Layer 7 of a small transformer language model trained on English Wikipedia (12 layers, counted from 0, width 64). Numbers have three digits each and are written without spaces.
A neuron adds its activation times its output weights to the MLP's output. To switch it off is to set its activation to zero at one token and run the rest of the model.

Output weights of the MLP neurons that the questions are about. A number n stands for (n - 500) times 0.00047.
n26: 285758223535434565562368437511252603535295319513657664561634726594299534335248533579589450561764652611409628369495288545607309540356578820405486482583546785525436626385290572440533522417469527
n39: 521698243287546492587276534488531340481419469428388467573568257464443589454705473549454640451585404361261292819752648529357785395440480412529337309585719744691497570439654282553694615388554402
n50: 651542408605173684531650655473402577673551869540425427465675604697433512637596570292469232681391210591397340443228636401399541597390474766489643308508729626491584463474279358423575651347231384
n51: 499349140665495471561480537684308624462397539616532650435716699123495430650463456208650595386622702294361604551354540357702613571263297625607516487298355758410611360541441486694410399356579725
n75: 566574373103707664631396481262513596559444392378637650480546686690528600357540675444699506555559691288465651403498670408392307417585914286492508464595304367369377600576480461394534247351473619
n89: 623441295499814379471325501516791701442422479509525393425407265298521301406687359428391416650652631544323339576536524589496389490733250550657728308362388316402654637535369718710750357665486415
n128: 433366472562617533283423376620655414551550277436385663254460495541409668716804683254542376416575582323434340539411460616456337240522481498401625415640774671617557556422434644604387628380530588
n190: 494406679310334148514796359388354415760431580574619354861427417341463198404388439402591543404544784552445694606614421678619465353609517410502818488258443531690602390351588538248476302637585566
n196: 669421366265436495542595136448329416563642483435416525662718380584823211472639395470523464607595531555436384542469694287424460431660676535567680522400479663487490681695389657242482383458390463
n211: 620793804155439647489571506520374758513702222419376376698631294636423396423443371669489500259360353538662529350560595480523527486601188324431518425626650346565461664671490789547498571736335273
n232: 516311335583520486464681388641489532502228457452345386501468553232480272708456523747433377493517160429815342685773789398415542512718353408740482582480480453632533385267680523542564484183567954
n237: 519311610726532421254411024812517666448694832246309447258445550669660476244534629631548288458678564133358355141879531686647640610354575519586356311648619709347880425350726236613659570273676435
n286: 727898278433420567241659216492159436537708557638549347548502673352501350370453691408421348476854741719671379724452567665521433319411745445599533517698484743230573559530399494337378311342326381
n300: 392749358513422711663579639618621456797619550388544329498431544483802512486294362475515560318513583258533354485613516555386559409481515237540452285584441653433438644380272589397514486437666662
n313: 336590449516293553495476295799464564371660451421529576581534437586582473201607482343394397396491584334592465355729538585582522527738404610436363723864396483611555351375771633348681360174450665
n332: 393117513580338652364620511511604650437270441711695352514420507628526579558554572425458548531515839578532625492569431425360561408495166637550574713318203353544584528459419628425558484477271746

Each question names a token from some text and the token that comes next. It shows the activations a of the neurons there, in the order above. A number n stands for (n - 500) times 0.011.

Then comes g, the gradient of the next token's log-probability with respect to the MLP's output, scaled to length 1. A neuron's effect is roughly proportional to its activation times (output weights . g). A number n stands for (n - 500) times 0.00092.

" Wil", then "hern"
a: 488500485499492487492759500495497498490583562485
g: 401235448449671463542378502356275460422389573608628298661645372546545730873549324688608578419540609449646606690317472587568489536643431611409391654452390467411347598308117463409571571511710386
Which neuron, switched off, lowers the next token's probability most? n190

" Edward", then "'"
a: 499489500485495485489491493657702500510618500496
g: 230087497488327506583622464462434558422584753557273409675472658769349440565480534607272334614493356605590519319605484534303546363661473493637691715468678435212558474486586534552494470457738449
Which neuron, switched off, raises the next token's probability most? n300

"m", then "aker"
a: 498499505492653486488655490500563493489500585570
g: 375674459614309544533429369600480625553461700340444161628328689449261413506911740415308625599494389731435583621459506467289569537499507629281496262708579484332500623529502416471568557354532547
Which neuron, switched off, raises the next token's probability most? n190

"s", then " were"
a: 487490602490499494530677497486500500609498487486
g: 296544283699437448618530508380262583366617349319494552709612302472344469414624464656538514475534505889452212666254474436623487617433571702535454532258613568539495394290460640446683762551603441
Which neuron, switched off, lowers the next token's probability most? n50

"s", then " him"
a: 519510500493491538502485702545498500495500485496
g: 670530559627618543566562684351716379541609474329877368421248513386442656161406338546537595437506747544582383727421263414545501399315389382438614557312481530459528434599378497336808478559556628
Which neuron, switched off, raises the next token's probability most? n196

"ing", then " her"
a: 540486487772485638498500566506497500486499485609
g: 797687489674643486522584582504566724428587554309558417310026716382492450550596439389729577423492704413671345609488466360356620642392459301486667457407582365308541366641327410434468632443404554
Which neuron, switched off, lowers the next token's probability most? n51

"rick", then " Re"
a: 500513500492496498500500487937486489808488500529
g: 652586548538372805553330405349377285517490335564586558733375557439387397264357464472551731145648623741424486702507666500446478272622479546336416699749383514534489367644492635382418544376653506
Which two neurons, each switched off alone, lower its probability most, in order? n286, n211

"ood", then "en"
a: 500497490507500493557499499485487498651585500524
g: 692587582452432770522393337675410298586487596582368345644493616478535394828517289525398577532455856279281357557734422593485383467701310679434498387548658378475425423465595249366508436412672569
Which two neurons, each switched off alone, lower its probability most, in order? n300, n286

",", then " P"
a: 485495490485537493559490486486500500542498497520
g: 809637437465514247564732599299484556759405491449485451501653508553218437347423477466377765440532701557532284740638498514677181511477225403446320348497550504453579596523620554447668514641390334
Which neuron, switched off, raises the next token's probability most? n128

" in", then " "
a: 598500546501498500491500499499500628500497485487
g: 144679469356331595368721457333492471389165476556366696456522691541487587552608587694633520375521405487580620261599630543506316535479544505353403554695534697563560177430428465593671325777423501
Which neuron, switched off, lowers the next token's probability most? n26

"ony", then "m"
a: 499677496485499496495499500638500766607488500497
g: 774538731671421387410611282445369566617579581529495460478466412832502440492621407632499650449345661457295445509481654637651419211560427403425558110568481456337478425860516471301468372431630611
Which neuron, switched off, lowers the next token's probability most? n237

"ub", then " she"
a: 485488500496500499500582497500500568500496574488
g: 247666288696568404636349506696599500365452568480640526546226602557676362515557491392310348193272660483663578393567369471307513412616645523596399746376739617500504428613280419610537576362565703
Which neuron, switched off, raises the next token's probability most? n190

" and", then " number"
a: 565550642493715511499500689498485487499500487485
g: 569573506527432403231763603564558542636730590510304632556711502386646605538278601328296422200590640554300615522254651446652595388768704621645495200451417510465438467477445529432410396392453336
Which neuron, switched off, lowers the next token's probability most? n196

"hn", then "er"
a: 494500500485486500512606485485500500686500499494
g: 613485558582317310343428563675214254643669688448482555623422600392419698584447318461498540464465838489280452154523566606420506524762488543695543496663528500468317309443383410343625709539660465
Which two neurons, each switched off alone, lower its probability most, in order? n190, n286

"p", then "ir"
a: 485495490493495500499494485500549500500496543500
g: 566416555422399453337324573551438469577445659555507368746583572349488570330836252613501344582516301298546387603556448518636651391458480643322559265605709290537374442656507397393577496447671940
Which neuron, switched off, lowers the next token's probability most? n232

" two", then " million"
a: 499499497487499509511500489500491500562498485554
g: 515599693663510149516728491528511488585602500549433180642741706792376447587517580505599408403309505347460552458364662663613101377385582311678586282518426554340429463541455459604479482400514552
Which neuron, switched off, lowers the next token's probability most? n286

"n", then "ing"
a: 498500497500500496499485495533778500495485496489
g: 284398466463451411459716425574379433618441415371517520579365297777504559572654409400596492600867418298506520439408466213517396834426412541720495612426695323506271565594659603502737391305584609
Which neuron, switched off, lowers the next token's probability most? n232

" it", then " upon"
a: 493485496626498504563500554485500500491500626666
g: 374315319471565424351498469448495539387516333550649677451522473513380179692683484327620633668607591558717700482498388322441392379718489556674442500357370187716622536580759332590273464638444672
Which neuron, switched off, lowers the next token's probability most? n332

"ed", then " with"
a: 676485488817485489485500485488485500671488496756
g: 777570647666509235425229483547407718573425518436488590353796571651500502653549419538374583433421600486394501414449514475414639263533769422620558318262199416262658559484403682414698444400504662
Which two neurons, each switched off alone, lower its probability most, in order? n51, n332

" des", then "per"
a: 493530487739485520723500498514500485500537608489
g: 688434451573724511370393510631499546438394338421364627493295400657671423526429479575637549320178571616353666440355692484540301371546635702446446734420383426667570137574334610665757566549342555
Which neuron, switched off, lowers the next token's probability most? n128

"1", then "8"
a: 486497500485496500495500500495717500485497489487
g: 545495463361438622449607385517474438442566493638533684461494647535533265402549285275532700547656415510405459421460480497492391591567580506397701861403253366465830220222517387746397650800485489
Which neuron, switched off, raises the next token's probability most? n232

" and", then " beg"
a: 630487975493490580496500489491497489500493485491
g: 270528406376520531439647541473603593440508448443410509532471530552538562535429676548545495629310250594667647175382751515182697420310275679309613688639693432613269522632379406574323415591720602
Which neuron, switched off, lowers the next token's probability most? n50

".", then " Gr"
a: 500500498493500515489568500791645514699489500500
g: 690448477473375559654574362357418394677687510414626549716461590436636640304715394838554431472775339561256555382413561491307449356501620566372528032650510355657436633440429494577456489474400503
Which two neurons, each switched off alone, lower its probability most, in order? n211, n286

"ue", then " bl"
a: 525496495757499488495493485700500500678487500640
g: 625555620468687353462541469522408527239661251678556715481401446249583695496398317313412490536724472339302297571613662552469585513548652318447382564310490606531558826534363510744209617471516550
Which two neurons, each switched off alone, lower its probability most, in order? n51, n286

"ese", then " W"
a: 498500500569494487543500492758506499633487500485
g: 715683468526682409665487537460432611460339551375604223515526413190567372516535635418401476428357608590284328372813709465584361371650397435407271248472545648672546740569544647511585595698341420
Which neuron, switched off, lowers the next token's probability most? n211

"6", then "."
a: 493489500515495500489500499499498500575499486551
g: 392392512317534535483341398620333399461686458533626434394472528533306297679457554707781541423735513806772770464484265492445457479269455322784523590367578540338522462555510434427529232676478604
Which neuron, switched off, lowers the next token's probability most? n286

",", then " \""
a: 489490496485752485500500493493486500603500500485
g: 428808447494357654523684630229549615229405431373511479426509719581426366367749428640428555424632744388741526536332624363396361626634568519618250661432361585619551604530584404407300475226490442
Which neuron, switched off, lowers the next token's probability most? n75

" of", then " Frank"
a: 506492622642487500724500493500494488500485485498
g: 502607479462541484692788434464460693817725352387673526083423460458451441475403528451645322407552582307629508583783520293548412294579457625534320555644445576526462329540641310433528508676281387
Which neuron, switched off, lowers the next token's probability most? n128

" Jones", then " record"
a: 499498500549498673492485499945490500817500500524
g: 326604585773450376382492438624577712419546537483522472410488396597656797429619466402245516497415264469324382745249695680532659628608622491331435563589379485511480348363391646538662426395704160
Which neuron, switched off, lowers the next token's probability most? n89

" s", then "ummer"
a: 498500485498495486536726500500500500494498694553
g: 353589550563356723510655544453496491515511450381676590352311427682434515304787756669414613616404407422752336608456393358495390255552756699289471505203754615420642493403464468377483374600473398
Which neuron, switched off, raises the next token's probability most? n190

"icated", then " this"
a: 488499491560490491485500486544488500485492527526
g: 893554430747538406551341632536362332392720543536779546368467537324512633586461568583589524453712512495659535657406138428511466582362411326487505527359480760419592272435302457446376660596314374
Which neuron, switched off, lowers the next token's probability most? n51

" of", then " a"
a: 497485506685653485533500493486488496500486492492
g: 400575490461411522479416578479553627460600676561601706331577233805567584308459425516745380600368165431519485536218546484421430539354338638366442523513513268716432825536558578742478549271661433
Which neuron, switched off, raises the next token's probability most? n51

" since", then " been"
a: 493496488492491495528500594500486486500500485488
g: 532220579554691422284511272411470671366497450273401424647581379697498360347553478638719362331379736340639487429669685490621656781413575456394537367706338582471481657561538369587429628505635243
Which neuron, switched off, lowers the next token's probability most? n196

" g", then "ym"
a: 487499496500833630485500499500497533498499852620
g: 508594349336255507590644346634633250439631381261401436371640483351857758467337351619474704604590509533445679202498359670563543420576520626771446559472451451660473421570313649435342505436580518
Which neuron, switched off, lowers the next token's probability most? n313

"ew", then " S"
a: 485492496491500486500786578633493500494593500498
g: 569706415445572471392496598402508455430355395656651400317570318434509699177621517312451449379404502569480531612442727443536347785590589703449333427243755648713415621529198504397654683449401653
Which neuron, switched off, raises the next token's probability most? n190

"re", then " of"
a: 509763491490486571499538500604493485499486492756
g: 416615564654402350624276471426575242709350471604439523700526719359709382208627557597526529302458392491551557528531430567564544527510504551432785407420401531738474363333619317709556720571301166
Which neuron, switched off, lowers the next token's probability most? n39

" prov", then "ide"
a: 497485485485513743485498493747485500486490485718
g: 655366361433570614634574553644536535392613350586490464264408705427711615394405361304792664638520509388593462639460451472727429272540569422452481516311707163470602366515514518773313177553492566
Which neuron, switched off, lowers the next token's probability most? n89

"ood", then " R"
a: 498508497649500503526485499508495500705493496751
g: 714706323307680504543577657387654413574569536550621440424688634212641768341610428286497541298523521394531483669392433283606381523574477438435074300554542431451555563585366547462564639625298655
Which neuron, switched off, raises the next token's probability most? n332

"ations", then " about"
a: 531488496514492489648499496510500500797500489678
g: 551695384447642372252692552373314482402602744471634281554323509602448477584629615583468663534389575336600557366237469365225442445480484669328494216467448550617641409768537525719388523816513526
Which neuron, switched off, lowers the next token's probability most? n286

" her", then " exist"
a: 500499490693486539506494497495500497497486499548
g: 576369454598640670440470638597222559177454247616309591755429430494434531376483744509497510497689572441749493546453666424669734451699456577482607334581516708226524412401450335332324590524401320
Which neuron, switched off, lowers the next token's probability most? n51